Layer 2 of a small transformer language model trained on English Wikipedia (9 layers, counted from 0, width 128).
Take only the direct path to the model's output, skipping the later layers: a vector added to the residual stream pushes a token's score in proportion to its dot product with that token's output vector.

Output vectors of the tokens that the questions are about. A number n stands for n times 0.0024.
";": -68 3 -124 49 -50 -110 18 -143 85 -34 -3 128 -49 156 -8 64 87 53 -152 -46 -90 7 -113 150 -136 -160 -21 80 -129 167 -38 39 154 5 143 42 81 -96 23 110 64 -51 76 -47 -51 172 0 -114 -11 -123 58 -15 107 82 -224 -79 -70 100 93 65 -162 -29 -13 -102 56 -73 49 -116 -78 122 -128 -62 279 4 202 125 -25 58 -148 45 42 39 -26 119 111 18 101 133 107 -4 31 189 -207 -181 59 58 176 -221 -228 134 -57 -71 -74 -135 -109 -80 -16 140 10 61 -32 120 -156 -90 -92 -45 47 168 -38 69 -20 -228 22 -88 -47 89 34 63
" 2023": 165 -44 86 -120 -42 65 59 -187 -40 46 -30 -130 283 -34 13 44 21 247 28 111 76 185 229 146 284 158 132 -90 1 -191 -11 -51 -169 -50 85 161 102 50 63 182 65 -140 -105 -100 151 38 113 -61 163 -31 158 208 -127 88 -164 -165 83 -110 6 21 138 161 -27 -26 -276 -143 -2 -90 31 -150 102 -162 -1 -43 25 186 -113 17 -127 -48 107 111 -191 35 13 111 -78 28 133 -57 -119 -114 -52 -25 102 -114 -112 135 49 67 -100 197 -275 -48 -161 84 -160 58 -82 -93 40 116 -160 2 -6 -92 -162 -149 -115 20 -128 -60 -201 216 -31 -198 39 48
"ke": -20 -20 32 51 73 149 1 71 202 -217 114 -13 106 30 80 80 42 -1 184 -107 272 -59 -273 -173 176 -63 159 -102 -79 -177 -14 -474 83 -144 -90 75 -153 -116 -84 -27 152 115 -56 142 -41 193 -30 133 166 87 164 194 -113 -51 -47 -112 -27 -206 -160 7 -152 -64 23 235 -64 -128 -91 -3 95 116 -130 66 13 12 -107 -156 67 -18 -397 155 121 92 -50 93 -111 301 -64 -141 252 213 161 116 250 73 -120 58 -197 -1 -124 -30 -233 -115 -1 -157 -58 -181 34 140 67 -156 33 -66 -75 -38 34 7 176 -127 -39 44 213 -49 16 78 -7 -51 -10 75
" case": -202 -78 -43 -35 91 -97 78 -58 150 54 161 -101 172 59 115 118 120 202 -134 221 58 -65 3 137 118 54 -63 -131 -86 -172 16 23 -65 -468 11 -44 134 20 -139 58 -150 -213 6 -36 275 -172 79 40 -60 145 -22 448 -98 113 -154 63 191 -4 -244 -90 -268 156 49 -57 -164 -81 -58 -74 292 -326 -89 57 -31 -43 248 36 -154 281 -86 49 77 171 -164 -147 -124 -168 -1 34 216 -37 75 -145 -8 5 45 -25 -105 166 106 -88 -98 278 -296 -42 -55 148 46 76 52 -41 7 20 -271 -70 175 119 -131 5 -18 184 -18 68 -201 -11 114 -40 115 -37
"style": 89 37 -158 246 18 -15 -25 -36 -92 -275 39 -135 159 -382 78 -104 -284 203 -111 33 103 28 87 12 241 235 -180 -89 242 -30 106 -182 134 -390 285 -82 -228 -64 47 -296 -199 -274 -109 136 163 -6 81 128 -130 374 206 242 -54 78 -271 37 14 102 -43 20 11 -70 -8 149 162 -115 152 -191 154 27 19 152 50 68 -24 72 102 161 -360 3 275 34 56 128 -177 -64 -164 33 205 -322 103 -285 -319 -370 158 -93 74 -38 -158 -124 -6 164 -275 -45 -56 166 -35 145 91 180 52 158 -55 -156 159 -124 -85 -197 -238 -197 114 160 8 -3 161 184 191 319
"wi": 0 138 61 11 189 60 -14 -40 -72 178 -51 -223 71 -93 -46 -97 52 17 130 170 -265 10 207 -11 226 33 -93 61 -288 -85 -74 -15 77 -128 68 -27 -109 -135 -81 55 -8 -20 133 4 136 191 23 -110 -67 -229 278 238 179 -57 19 -331 -69 -43 -40 72 36 -57 125 158 49 -207 -27 -288 153 12 -224 -14 -98 8 29 214 -11 138 -319 154 128 22 220 -194 -74 50 -300 -27 25 -78 203 -57 119 104 -149 -44 -83 50 -83 -215 -60 32 -66 257 43 -77 140 44 -21 13 -10 -139 11 -68 92 87 -129 -26 -96 105 -36 -1 -125 20 81 145 -102 267
"ty": -21 209 -182 111 157 202 222 -57 -293 -143 -3 -55 10 176 148 -236 -19 -16 169 120 156 96 -144 254 -132 193 124 69 139 -233 55 13 225 -391 64 -38 -196 39 89 -256 -285 -98 -93 -334 33 -31 -215 288 -189 97 -242 53 181 30 -210 -136 345 85 -258 23 134 213 73 105 194 -260 82 67 -2 -44 26 45 45 22 30 27 88 193 -263 346 127 90 -235 120 -207 -45 -228 -82 134 -109 -46 -2 118 146 41 -146 187 -105 255 -32 -185 53 -73 -104 -359 145 -393 -81 -92 -14 12 20 209 51 7 -38 -72 -167 -49 -179 3 98 -43 84 211 -90 250 21
" vote": 128 -82 -212 65 -44 -140 -49 -75 -11 -129 -128 141 184 -45 83 -188 66 269 85 -93 -7 27 -33 94 11 172 -37 -77 213 -94 18 111 -292 -291 -81 28 235 21 108 12 -146 -114 50 -256 118 -20 75 90 -105 96 169 337 25 130 -46 -18 140 139 7 -38 0 88 230 1 -70 5 -78 28 103 -144 -108 10 25 -78 179 -299 -18 47 -131 -15 25 8 -150 77 -88 -30 -98 -30 112 147 55 -222 -119 55 28 269 -223 169 -41 128 -134 142 -279 9 -13 105 -41 196 -46 -130 -8 -151 -248 29 38 147 -223 142 88 46 -86 -253 -97 45 105 -86 286 -21
"ense": 174 142 -156 -90 179 13 143 -164 -221 -88 -21 -419 249 -243 -27 -74 -160 23 23 404 0 -77 -102 96 -67 -58 74 -98 -100 -209 -117 26 171 -192 26 139 -116 279 88 73 186 181 -126 52 215 10 149 98 25 -53 141 256 -268 42 20 -197 72 -16 -97 -82 -95 186 261 2 -59 24 -160 20 216 190 -74 6 67 -63 172 193 -63 191 -474 140 219 224 -16 43 -57 -45 68 -143 141 -48 230 -54 -238 -150 -268 -184 -80 61 57 -89 -107 186 -153 116 2 -61 -83 -82 107 229 47 -164 -165 -19 -216 -114 55 31 -167 -90 170 -114 -111 186 -148 13 -115 281

Output weights of attention head 2. The head adds the sum of these rows, row i times number i of z. A number n stands for n times 0.001.
o0: 120 32 154 199 -28 -70 -93 -139 77 74 -152 187 47 230 82 -2 -32 -76 -143 -176 4 233 -19 159 0 -7 148 -186 131 31 74 98 84 -62 -24 -100 -187 -197 11 -158 251 209 -100 -177 -86 -107 -101 96 40 -59 159 11 131 -62 -40 -10 34 4 119 -42 -39 12 61 255 -89 100 -32 -15 33 -30 -75 -173 49 102 134 -56 234 180 134 -1 30 -116 9 86 -159 -156 -71 29 -105 118 100 217 -10 -97 -140 2 -7 -113 68 -177 106 -35 9 -140 75 -203 -248 -90 -149 -61 -75 -23 87 -26 -151 -102 -61 -63 86 72 95 135 -303 158 -7 70 -89 120
o1: -200 6 -106 128 -188 191 -12 36 -33 -115 -178 13 -259 31 -288 105 119 -115 -162 103 274 -12 53 -140 -67 107 -154 -227 -199 148 64 202 -222 -78 -141 45 86 7 -126 -53 -82 14 -8 -139 82 -263 31 48 58 -173 -108 128 -149 -109 41 101 48 6 45 -191 -10 -5 155 35 -167 78 -2 50 -15 83 129 -157 14 35 12 -206 2 36 78 -99 -20 23 34 3 66 -85 -9 -56 140 -121 190 -123 282 237 71 121 10 63 4 64 86 129 -8 61 78 301 85 93 -10 112 6 -194 -64 153 -92 98 44 8 89 14 34 34 17 -108 70 8 83 -83
o2: -71 64 149 48 14 -119 -61 -54 -64 170 174 -12 275 -61 44 -8 -23 -33 77 -252 -143 -91 46 297 60 -52 127 6 -75 43 45 -103 14 115 13 -6 121 -205 226 -94 -61 224 -73 -50 -222 50 301 -301 -54 -18 40 -100 -36 -182 131 61 -38 267 61 -18 -19 -136 28 113 -21 -218 176 103 71 -47 66 -175 64 25 80 -34 26 -17 -138 12 -81 56 -103 -83 126 -222 17 0 -99 -73 127 46 -68 -54 -81 93 -8 31 27 -118 -99 -65 83 -55 -36 34 148 -6 -1 -159 -64 -29 57 62 -9 287 70 -133 -71 79 108 98 11 -152 57 -133 4 -58
o3: 28 -260 13 -188 4 -76 172 -123 229 -213 96 162 139 232 -149 -64 -118 19 74 -77 -186 -35 -22 72 127 -2 -45 -111 319 -92 60 -49 -53 59 78 75 156 -80 57 -23 -45 -95 129 56 35 -184 -158 -135 38 135 18 -64 19 -161 245 -107 -84 44 -60 -140 6 -97 176 -162 -171 58 81 -128 -202 -13 69 150 -74 107 63 -126 250 78 -69 -113 8 140 -203 49 -205 153 159 46 48 28 16 20 -10 -44 83 20 -28 52 -61 45 68 -66 9 171 -48 57 119 68 34 44 -20 79 165 -41 -72 -209 -184 90 67 246 47 -316 226 -55 -161 -186 118 -70
o4: 50 -106 -191 48 -53 -143 -73 12 102 0 98 -6 146 -154 175 -125 -2 -110 33 86 -91 -168 -42 38 0 61 20 -3 39 46 -13 -45 58 36 94 -7 -113 -49 -134 -145 33 -124 185 -174 -19 194 117 25 -187 -24 67 -106 69 -167 316 87 -157 7 -98 150 33 154 -70 -164 77 -66 6 -62 131 -68 7 21 -123 -75 105 -83 29 277 317 -58 172 97 -5 -42 321 -102 155 -86 -73 75 -146 -71 -46 -126 53 -62 137 -266 -7 27 29 151 25 -49 183 80 143 141 -122 -160 -196 34 -109 -9 222 41 32 -74 63 -81 103 -55 -148 -256 -113 248 162 -86
o5: -19 179 -146 73 103 -49 51 -19 -321 57 -101 87 44 -126 158 -100 -99 -98 -63 -33 88 0 45 243 -67 55 -54 102 -75 -18 -52 171 123 204 110 -133 191 -17 -77 81 23 84 105 130 50 86 59 212 -270 173 -78 -105 -67 7 30 43 -236 -3 -203 2 -88 284 -18 -75 -195 102 40 43 30 -85 35 136 193 -272 37 -189 83 -11 -126 -100 55 -206 -33 -69 -45 69 -199 6 -70 52 -12 0 -112 101 40 -152 40 -40 -23 -23 179 120 135 113 -128 -13 -25 101 -56 90 -75 -320 106 -68 115 58 -79 43 -37 161 97 -26 -158 -19 -122 -21 50 60
o6: 42 132 -116 -262 -118 147 -115 -48 -67 -161 206 5 -156 97 -18 105 17 99 23 -101 -1 -193 -15 -117 84 -72 -69 57 106 70 -4 123 252 -25 -253 152 -160 1 64 37 -212 -12 69 -68 -85 -47 10 0 -168 1 121 180 -66 32 224 61 -51 11 131 -20 -85 -62 -26 239 -27 73 -58 67 -348 -50 -33 34 113 100 -152 -195 106 -11 137 -17 -24 -74 69 -90 -58 -293 241 -76 80 -89 -4 274 145 30 251 282 -206 -52 -1 157 -18 3 -84 -64 6 18 142 -81 15 -111 104 -55 69 -77 -73 29 -74 73 286 -109 -106 -110 -71 -130 34 -43 107 -6
o7: -58 -76 -59 -104 107 109 -34 33 11 -35 -3 -44 -108 175 -123 411 14 114 -90 -32 -10 -67 -62 -89 -200 -172 44 -4 201 93 31 -169 -20 220 44 -100 321 1 -22 16 -9 72 -142 -32 48 -190 65 -93 65 30 -107 111 -135 46 53 -108 -36 101 -65 -4 -7 196 -32 -45 -71 -53 91 146 262 62 305 -139 -36 157 131 -179 -137 -58 108 -112 -167 -182 -92 -58 -50 -86 60 112 234 112 -28 146 -49 7 -242 -278 -101 -31 44 5 60 20 -39 64 75 -58 89 124 -159 29 43 124 -174 -91 62 19 164 57 -93 44 -34 -158 -152 98 -27 -133 92 172
o8: 161 -101 3 72 -121 121 -96 60 148 3 -91 -127 -79 -22 -97 -83 40 -6 -12 31 -98 100 -248 -70 145 -103 -127 -72 -64 -74 96 149 -22 103 -11 99 78 -169 -12 32 -66 129 30 -49 42 68 23 257 -7 -8 25 15 -43 -49 94 67 7 61 7 -43 8 65 -80 116 58 250 39 93 156 -186 -59 -6 2 -29 -19 -22 -94 25 51 199 57 67 -60 -179 11 144 -28 90 146 -17 -179 -159 -127 -87 301 33 12 74 -189 -81 -41 6 99 53 -33 -181 -95 -20 -124 28 -124 216 34 8 54 54 -85 -68 -232 -10 55 -95 -89 18 41 -42 77 141
o9: -150 -142 -125 80 13 86 -164 -1 58 -55 270 39 -167 137 -127 -93 -138 -37 230 25 132 -80 -180 91 -184 35 142 158 -92 -144 -66 162 114 51 36 -75 246 121 -49 -38 -207 -87 -69 -85 -6 192 201 66 134 -131 105 43 180 42 72 100 20 -100 153 338 -86 -34 4 136 105 -83 63 -42 22 -22 -140 -193 14 -308 -41 19 -10 -29 213 -26 154 -82 37 -151 -106 -76 -84 -3 219 -47 -92 -37 132 -191 -230 43 -116 -149 -14 -11 -12 -53 -144 -99 42 48 -33 54 11 70 -169 47 -76 290 -98 -48 78 21 1 -101 118 15 42 34 -19 91 53 32
o10: 91 -243 -119 64 -39 101 -144 159 -18 223 -5 121 150 74 104 -82 -19 -51 69 -80 41 -52 -118 -45 -48 55 0 -19 0 -67 -65 -68 -100 -2 11 -134 187 75 56 257 55 -285 276 -98 135 -90 -162 135 61 90 86 193 -105 -66 -133 -35 101 -88 -218 -111 14 37 106 -19 206 49 64 -83 -127 -23 -125 79 77 132 -78 -121 -24 -100 68 -4 -141 -15 -31 -268 -5 -78 73 58 17 44 160 -153 137 53 235 -66 35 78 -2 -18 -40 -107 187 137 74 7 95 152 -278 60 -160 33 -145 37 -146 134 -93 -13 -140 -20 -165 14 128 158 -57 -11 -80 -47
o11: 72 -138 22 -265 115 29 -170 -153 19 -63 147 -40 -82 -162 106 101 121 -10 63 174 -192 87 58 -1 -115 27 -175 182 -90 -5 33 29 48 29 88 183 76 182 22 -7 50 74 88 -56 -62 172 -113 -38 -157 -102 186 -84 54 29 121 18 121 -113 -31 287 23 -172 -122 154 88 -307 92 85 15 -134 -163 272 24 127 88 -130 74 69 -53 -152 -13 93 -271 16 -150 -82 42 -109 161 -83 64 -29 -72 223 -101 143 106 -25 4 20 -60 -146 39 -122 86 -165 -69 -218 -12 -109 -12 -105 48 160 -6 -64 -39 44 66 67 -99 -20 130 142 -112 -76 -4 44
o12: -137 -62 -15 -112 155 106 185 -59 -37 -17 -101 -227 121 -134 20 -45 26 49 -57 25 100 73 -70 -1 137 50 100 88 -51 5 66 -82 113 31 -52 144 -28 75 183 -30 -135 -246 -78 -129 77 -172 -91 160 128 -100 15 -18 -111 88 -85 -28 44 27 -72 16 141 -90 152 22 -65 -33 -104 -76 -132 59 66 -25 -138 -74 195 -68 -102 29 60 29 -61 66 135 -212 -127 -101 -127 27 12 -259 134 20 22 -62 116 -90 68 -168 -27 -111 -51 80 52 35 -99 -186 81 -78 139 104 116 5 -200 177 -55 -157 184 205 -19 339 8 -62 129 47 35 16 258 -42
o13: -139 45 32 224 -50 22 147 -35 -282 -98 -27 96 20 97 52 -67 71 35 117 -34 98 -183 103 53 -3 -122 -109 87 33 185 124 -94 -84 62 -93 208 22 -113 -84 -143 -58 -101 -23 -96 -22 207 -126 117 108 11 52 -171 -58 -41 104 45 211 26 118 -1 -83 0 357 -23 -35 106 -22 184 360 221 -66 -89 -112 29 51 -191 2 -5 -123 -139 -77 -119 136 -101 -76 -2 -55 -95 49 -97 -142 134 -67 -157 85 143 -117 -15 -64 -188 -195 -1 45 170 -1 -80 16 -16 4 117 177 -244 25 -12 -271 49 68 14 -107 -66 112 5 -5 20 87 -46 -10 98
o14: 54 88 119 66 -160 102 94 -99 98 106 170 49 -11 95 -58 50 32 -11 216 -63 28 -94 -20 133 51 10 -108 -123 -37 -34 128 91 83 -205 37 -40 126 -35 61 -267 -310 -111 103 179 -120 -46 299 -65 139 103 -137 -19 -53 6 -100 -79 14 104 123 -119 39 87 -14 -22 64 77 38 -139 181 -278 25 -8 0 53 -88 25 -79 173 -23 123 -37 39 246 -202 12 -156 22 -3 152 70 112 12 99 -108 118 5 -25 -287 -114 142 220 -163 -53 -17 -129 -199 87 -84 59 -49 -23 -195 -36 68 -32 -111 82 -42 49 25 -205 -140 -137 105 30 31 17 -96
o15: -61 -16 -86 68 112 -65 -37 -115 -16 -65 7 15 65 204 -117 -212 119 52 56 228 -173 -121 99 -39 47 -172 146 -66 2 134 -103 -55 -173 -34 -125 -33 22 -50 -19 -27 10 15 -130 -224 -66 -108 -181 124 -84 17 -13 38 -220 -193 197 64 -106 20 -146 18 -349 61 278 -156 3 76 125 146 126 128 -72 -164 -9 77 -211 41 -21 160 34 -35 38 182 55 -35 249 -9 -142 176 171 -135 -40 11 186 109 -31 83 -10 53 -63 18 16 -51 -89 42 4 153 61 35 -175 37 28 -140 169 5 225 -107 280 109 -239 45 -136 72 -95 110 52 139 -73 -53
o16: 93 -115 -27 120 -70 49 -47 21 -153 -123 -80 -1 -12 -121 38 -115 83 -100 185 59 11 -85 -31 222 187 -64 6 -161 -95 -221 -24 -58 15 -128 -24 15 150 111 -85 -182 -71 -303 238 -72 170 -23 -199 -104 67 -17 21 13 -67 76 -44 150 165 88 -8 106 -3 183 37 63 -63 26 -44 -59 50 2 207 -58 42 -82 -1 279 180 -41 201 114 213 108 64 -99 74 103 -78 14 -9 -63 44 41 55 -91 -20 -245 -62 -144 141 24 -65 -113 -145 334 14 -296 -70 61 -124 127 192 -91 56 -44 -136 -152 -186 107 -125 98 84 -68 24 40 -165 43 -40 57
o17: -61 212 19 263 16 110 -19 30 -70 -168 45 65 -26 -98 218 -54 223 -187 119 10 22 316 115 42 28 -133 100 234 -162 -104 -63 -65 -74 -81 65 94 -29 27 91 174 -107 101 -210 -27 69 107 79 84 257 -93 -64 -113 -138 -18 -208 -74 -252 -130 139 -41 101 197 9 177 -28 -111 -145 32 -102 52 71 -214 232 186 -29 117 -87 -339 77 55 -120 50 19 -14 -108 2 50 68 -37 -72 -103 -63 -127 -40 -36 -29 -232 -77 -112 -2 247 -136 -106 -32 60 -125 223 -47 162 -284 200 128 87 73 -172 -66 32 -39 47 -106 142 160 -149 -33 -120 102 -88 -35
o18: -107 -48 44 138 -161 67 -224 -71 82 -20 -23 -8 -26 -41 211 -91 -64 -92 51 49 -148 -94 27 -119 -44 -59 154 22 -1 77 215 178 86 21 -102 -134 -6 -93 122 32 91 97 154 -12 317 -173 166 -4 -53 68 -63 -102 124 90 159 -187 61 -53 264 -66 -92 -17 109 -192 -55 -54 40 -186 -75 25 219 94 59 64 -99 185 -104 -37 171 12 41 55 -103 -38 -28 -24 -14 172 117 -93 -47 60 71 -19 67 108 113 24 -231 8 85 139 -30 6 -17 -22 -2 188 -152 -120 -134 185 -28 -94 -32 -102 -46 -193 -126 29 200 -16 -202 -4 -235 -128 -50 39
o19: 143 -55 -46 183 15 -104 -45 -38 145 59 -21 -23 138 98 -211 -143 110 286 129 -239 -281 53 -154 149 -97 2 232 -127 -8 139 103 -29 -157 -75 -196 -172 106 -7 142 -21 63 40 117 98 54 -163 144 50 102 55 -79 151 37 171 86 -202 -80 -140 325 -140 -156 -81 116 -221 -107 75 -34 122 86 138 -64 42 23 -75 12 36 -11 -151 -261 -29 -220 -24 198 -36 -174 -221 28 -150 -72 115 10 -10 90 5 16 -30 157 0 126 -15 0 110 -122 35 247 -113 61 -79 -72 -163 -26 -14 -73 142 -67 135 135 82 13 -71 9 -52 -15 97 147 -101 -82 -31
o20: 113 107 -5 -12 54 67 -188 -46 -52 50 -86 108 -106 -57 -33 -212 55 -74 28 -32 108 -41 -31 45 108 -4 58 28 -60 97 -23 94 133 64 85 229 -55 -126 -32 36 -149 -29 52 140 38 24 -134 -6 -146 -11 7 113 37 -44 -23 5 -71 -274 133 -163 72 -138 -209 46 13 -3 95 26 155 97 49 -130 -40 10 19 104 86 122 252 -28 144 2 108 -15 -39 -2 36 -111 33 -31 -40 100 -23 148 -88 50 -132 -171 -105 35 3 -98 7 70 -328 23 -19 115 151 73 1 65 -79 -376 -174 48 74 -171 86 -47 -125 28 112 -12 3 103 54 -63
o21: 25 -5 84 -63 201 -64 301 80 -83 17 79 -219 196 -90 -128 -15 -9 85 38 5 31 98 48 56 -94 61 20 350 -7 -224 25 -9 77 -249 -102 -64 -76 40 -115 -66 103 25 -96 112 137 -35 138 26 -37 -54 72 -103 -79 13 36 26 -168 -8 -40 207 -16 -180 32 -45 5 -23 19 4 -30 37 -16 -24 194 -121 -39 269 105 22 -68 15 -228 144 -18 -226 -149 12 266 -38 34 130 -11 -221 -28 10 -119 -57 -60 -18 340 3 170 -22 100 -163 -64 -124 -159 -119 40 -55 38 104 27 111 19 70 67 105 -276 -293 -124 -155 -124 132 -42 11 194 95
o22: -1 -39 124 93 -93 105 147 3 -124 115 127 14 -23 -90 -70 188 -62 -117 176 -127 -157 17 4 -206 -280 16 -11 128 -42 146 0 145 -86 -142 27 -97 -1 80 89 2 50 28 -48 -27 -47 156 -84 30 -5 116 25 104 -41 -119 5 119 -307 77 -78 -199 -165 106 -104 68 49 87 -155 40 118 15 -88 75 29 255 94 105 77 -46 -212 -74 -1 -18 -52 200 -218 -97 -200 -128 178 103 27 -56 42 95 68 -4 63 33 33 -48 -19 31 17 97 -5 -209 30 154 -77 -103 48 79 -13 13 -122 83 -52 105 102 -95 -191 166 55 351 -199 -159 26 -221
o23: -100 102 22 -159 -58 -166 84 41 78 9 37 -7 110 -64 83 145 -124 -23 23 -219 -44 4 -91 7 -110 -17 306 -57 86 161 -116 75 176 29 -92 -156 -108 53 -193 -35 -62 -3 29 -211 158 41 57 31 -26 -180 16 -13 153 300 54 36 -6 -23 105 9 8 -45 -250 -106 77 316 -122 -92 -27 -18 -149 -14 -237 79 157 -176 60 160 142 55 88 -78 -73 124 88 75 -58 70 183 -107 -142 -27 -10 184 -100 -71 -87 -89 84 61 70 -151 -151 221 74 8 -37 -499 -114 200 -228 129 -142 -254 -19 53 190 102 107 55 28 -12 308 58 -164 125 -68 -15
o24: -51 104 4 -122 37 -155 -230 -24 -28 57 85 10 61 -18 -250 48 -123 -110 156 150 96 231 -172 -45 209 -57 -48 -169 -51 -40 -156 -36 250 -156 6 -30 183 -18 27 -58 -77 -68 111 -51 27 85 -15 -48 223 7 227 110 -131 120 9 -36 102 100 -201 106 -99 86 -92 118 -151 -192 -225 51 -31 16 133 -120 -56 -264 122 -218 19 162 60 155 15 -71 -240 214 79 -162 54 71 -211 71 98 53 -33 -24 183 40 139 3 282 -77 -7 -110 -275 143 -120 11 6 120 154 -72 94 282 -16 -212 108 -58 129 -63 -39 26 177 95 -112 31 -290 -54 -63 39
o25: -2 -70 115 136 157 -71 -78 -134 164 18 -17 -146 53 -167 -2 165 34 23 125 -28 -27 -23 -36 80 -62 119 74 -101 9 63 107 -32 99 4 -35 -256 68 99 189 -136 -91 -8 -40 76 -176 36 -266 -245 -63 13 -90 32 60 -43 -71 -214 -55 -2 -67 -36 92 100 89 -103 -122 161 79 -129 -29 -55 -209 -94 20 -43 76 -37 178 -93 -73 31 210 -83 191 -100 190 -3 112 13 86 155 -33 -74 -106 46 -32 175 7 -3 138 174 -231 47 11 145 -64 -166 8 -65 99 41 53 -222 -88 103 45 44 -71 -116 -48 -36 19 11 -28 -116 132 -6 65 225
o26: 37 -29 -18 126 -118 117 117 -19 115 53 157 9 241 -33 26 235 13 30 -67 59 70 -331 100 118 -6 109 -120 17 -54 -50 -40 23 -54 -17 45 129 36 -117 9 -2 154 40 30 -22 53 -220 21 58 -83 178 -151 -142 102 68 -183 -91 -177 11 -133 -27 102 124 -51 187 2 -135 133 -116 -182 54 -112 92 110 -165 -7 -138 -84 162 -135 -44 -103 -65 -397 69 -227 60 330 104 -181 -15 -12 70 116 -100 16 -47 -26 -158 -204 -196 85 -154 -146 240 -88 94 60 90 157 55 146 -146 -37 -91 31 -37 -120 59 -70 122 29 -4 66 94 191 117 -100 98
o27: -200 29 -41 15 160 -15 80 -1 -12 -35 -169 141 5 -3 -15 171 19 26 -7 -83 44 -188 -137 268 15 -123 -23 -77 167 -22 147 -163 -35 -81 -52 87 -156 -172 100 39 8 17 -69 -88 -36 119 -65 244 169 14 199 11 -104 21 -135 131 38 -179 -291 -47 -236 -229 -83 -141 24 -45 -37 155 -146 -17 -34 15 -45 113 -26 74 -34 -53 -67 225 34 4 140 -93 -36 193 125 91 88 27 -85 58 -33 -191 -9 -119 -127 -114 -64 26 -130 59 -95 231 -30 246 -8 99 38 -29 11 109 143 59 67 9 15 -88 90 22 289 -174 143 -25 80 3 -94 22
o28: 3 90 155 -18 -26 10 -163 223 50 -31 16 -28 -7 -31 151 88 39 -47 -112 87 64 -7 89 -59 -349 -220 24 178 251 -54 -29 -162 36 92 -84 143 130 78 121 59 -321 80 99 177 78 288 -41 117 38 75 -192 41 -62 70 72 -168 38 -201 -142 5 -138 83 -27 -132 73 74 -56 -76 67 107 4 -104 87 274 -168 -186 -67 28 219 164 -69 -97 -65 53 -45 224 -54 67 -100 -69 31 35 178 -229 -48 201 -141 -61 -50 -1 18 -245 -163 -219 98 -166 -125 62 -88 68 -120 -86 -157 286 -32 -167 -37 10 -36 10 -107 -57 -17 85 111 192 71 -10
o29: 163 105 -16 89 -178 38 -223 110 161 46 1 -220 -62 -129 9 -75 29 10 47 -35 -59 -163 213 -64 -167 -10 242 -76 -203 27 238 -89 36 98 -56 -106 -243 76 102 58 52 46 259 -64 -183 -74 -118 107 -91 139 129 -92 119 39 -9 -124 260 -42 -74 1 111 219 75 95 53 -18 87 199 -227 -156 225 39 82 -95 -28 84 -173 117 -172 -68 -56 -152 109 -19 -66 -26 75 92 64 -30 -90 -116 -134 -122 226 -110 -82 61 119 12 96 -57 -15 65 12 -99 58 -107 246 7 -195 45 13 68 117 60 -70 -13 15 -55 54 -6 24 -266 -25 -108 -157 40
o30: -207 -84 82 53 -9 27 -264 46 -65 -181 -66 93 64 19 -123 20 -216 -39 120 9 -189 -18 -128 213 53 73 102 -20 151 -38 19 -11 -26 34 -26 -288 30 -57 -181 143 -92 117 18 -12 -95 28 70 103 45 158 35 -46 -27 -186 145 5 -14 -251 -83 216 -96 5 -200 128 -71 48 -67 -158 69 30 -59 -74 42 158 -268 -235 141 200 -196 153 86 41 150 -9 -59 206 -191 173 -96 -89 203 7 -108 -46 -2 26 -20 179 -99 -152 -68 171 108 122 114 -62 18 41 218 174 182 -6 -4 21 -107 -23 -117 -94 141 -36 241 -5 -106 18 124 -33 157 -86
o31: -64 208 162 -68 158 -8 -115 -134 -74 -125 135 41 -72 112 -17 80 -29 60 -126 168 -237 -131 29 4 -88 -59 34 -62 32 -106 -127 127 -119 -47 64 -93 -126 27 89 -201 -85 -160 -15 -96 17 -9 -123 315 -180 95 -72 -73 51 134 -70 -80 34 -48 16 207 78 -175 -93 6 64 -134 -31 128 173 65 134 50 -26 28 -24 65 118 -139 -108 -114 -210 103 81 36 102 -222 323 143 -172 -254 97 60 22 -307 189 5 -138 101 135 -45 224 -67 -20 -41 84 116 97 18 -52 58 -41 -178 -7 -20 184 15 -56 22 73 -41 15 156 -20 107 5 23 158 -41

Each question shows a token from some text and the vector z that the head gathered there. A number n stands for n times 0.0062.

"ic": 14 80 -97 207 15 4 149 68 -99 -53 -54 51 6 -61 -227 -67 -149 -110 -21 56 79 -102 -52 269 -33 -184 25 58 90 -51 -85 -27
Pushed down most: "wi"

" P": -77 59 29 -34 7 8 41 -93 -37 123 63 -34 33 13 -40 51 64 -16 -49 -73 107 30 -36 79 -10 -79 -33 -2 -8 -64 -63 -111
Which two tokens does it push up most, strongest first? "ty", "wi"

"z": -96 127 31 71 111 -4 132 84 70 224 -35 152 49 -7 92 96 -36 -160 205 8 -57 -132 -17 191 71 -17 -49 8 320 -147 0 -11
Which of these tokens does it push up most? " vote"

"re": 51 -9 21 12 -122 162 -65 -104 69 -15 118 55 -183 117 111 108 -240 130 -10 168 -80 197 185 -197 -388 -102 93 75 51 -62 218 -4
Which of these tokens does it push up most? "ke"

"92": -157 323 -10 30 186 -62 -8 22 35 57 -69 -147 160 69 47 301 -30 -87 149 97 -11 -36 -76 45 29 -42 -2 111 -108 -59 -38 55
Which of these tokens does it push up most? " case"

"view": 98 23 81 -155 -98 -31 -152 -107 51 -61 -11 -196 28 124 -93 181 37 121 -12 83 -31 -74 -99 -109 16 36 -69 136 -111 62 61 -8
Pushed down most: ";"

"77": -176 336 75 45 201 -64 38 22 -80 231 -8 -163 101 146 45 188 63 -31 32 137 17 168 -218 94 65 -47 -82 52 -185 -140 -22 131
Which three tokens does it push up most, strongest first? " case", " vote", "ense"

"ck": -125 -162 31 -33 82 328 -75 -118 -66 -31 -6 -23 -215 -131 -10 -181 212 -21 4 -258 239 -95 -103 -40 100 50 175 -34 -91 109 81 -72
Which three tokens does it push up most, strongest first? "style", "wi", "ty"

" G": 18 83 23 -31 -16 15 8 3 38 90 18 38 -43 -5 40 -9 -64 29 46 76 12 -15 66 73 -54 -39 -69 -19 35 -28 40 -52
Which of these tokens does it push up most? " vote"

"ch": -29 82 -112 -157 51 118 -77 -54 83 88 190 34 -24 11 150 18 -15 0 -205 -118 8 10 46 -150 -39 -132 -21 -62 238 -17 -109 5
Which of these tokens does it push up most? "ty"

"ting": -20 -6 5 -137 -21 55 -93 -32 -270 12 39 -109 -154 151 83 61 202 -81 56 182 38 -31 -60 13 -104 99 0 -119 -74 -106 -168 110
Which two tokens does it push up most, strongest first? "wi", "ense"

"mo": 93 -13 38 -111 -48 -141 43 -129 -266 -30 -14 -49 99 -106 -51 -91 -26 -135 -155 -20 -70 82 -253 -30 -100 26 164 -315 -168 -89 -218 122
Which of these tokens does it push up most? "ty"

"s": 206 -5 38 -60 -100 171 -145 133 -237 -185 -60 -9 -23 99 0 59 240 -147 -216 -121 -29 -181 -55 -80 29 140 140 -125 -310 -59 -216 114
Pushed down most: "ke"

" cl": 21 7 23 15 -4 -13 153 -67 -45 65 15 47 -5 64 -50 -6 43 -79 20 3 138 -105 36 36 6 17 -50 -80 -36 -6 -64 24
Which two tokens does it push up most, strongest first? " vote", ";"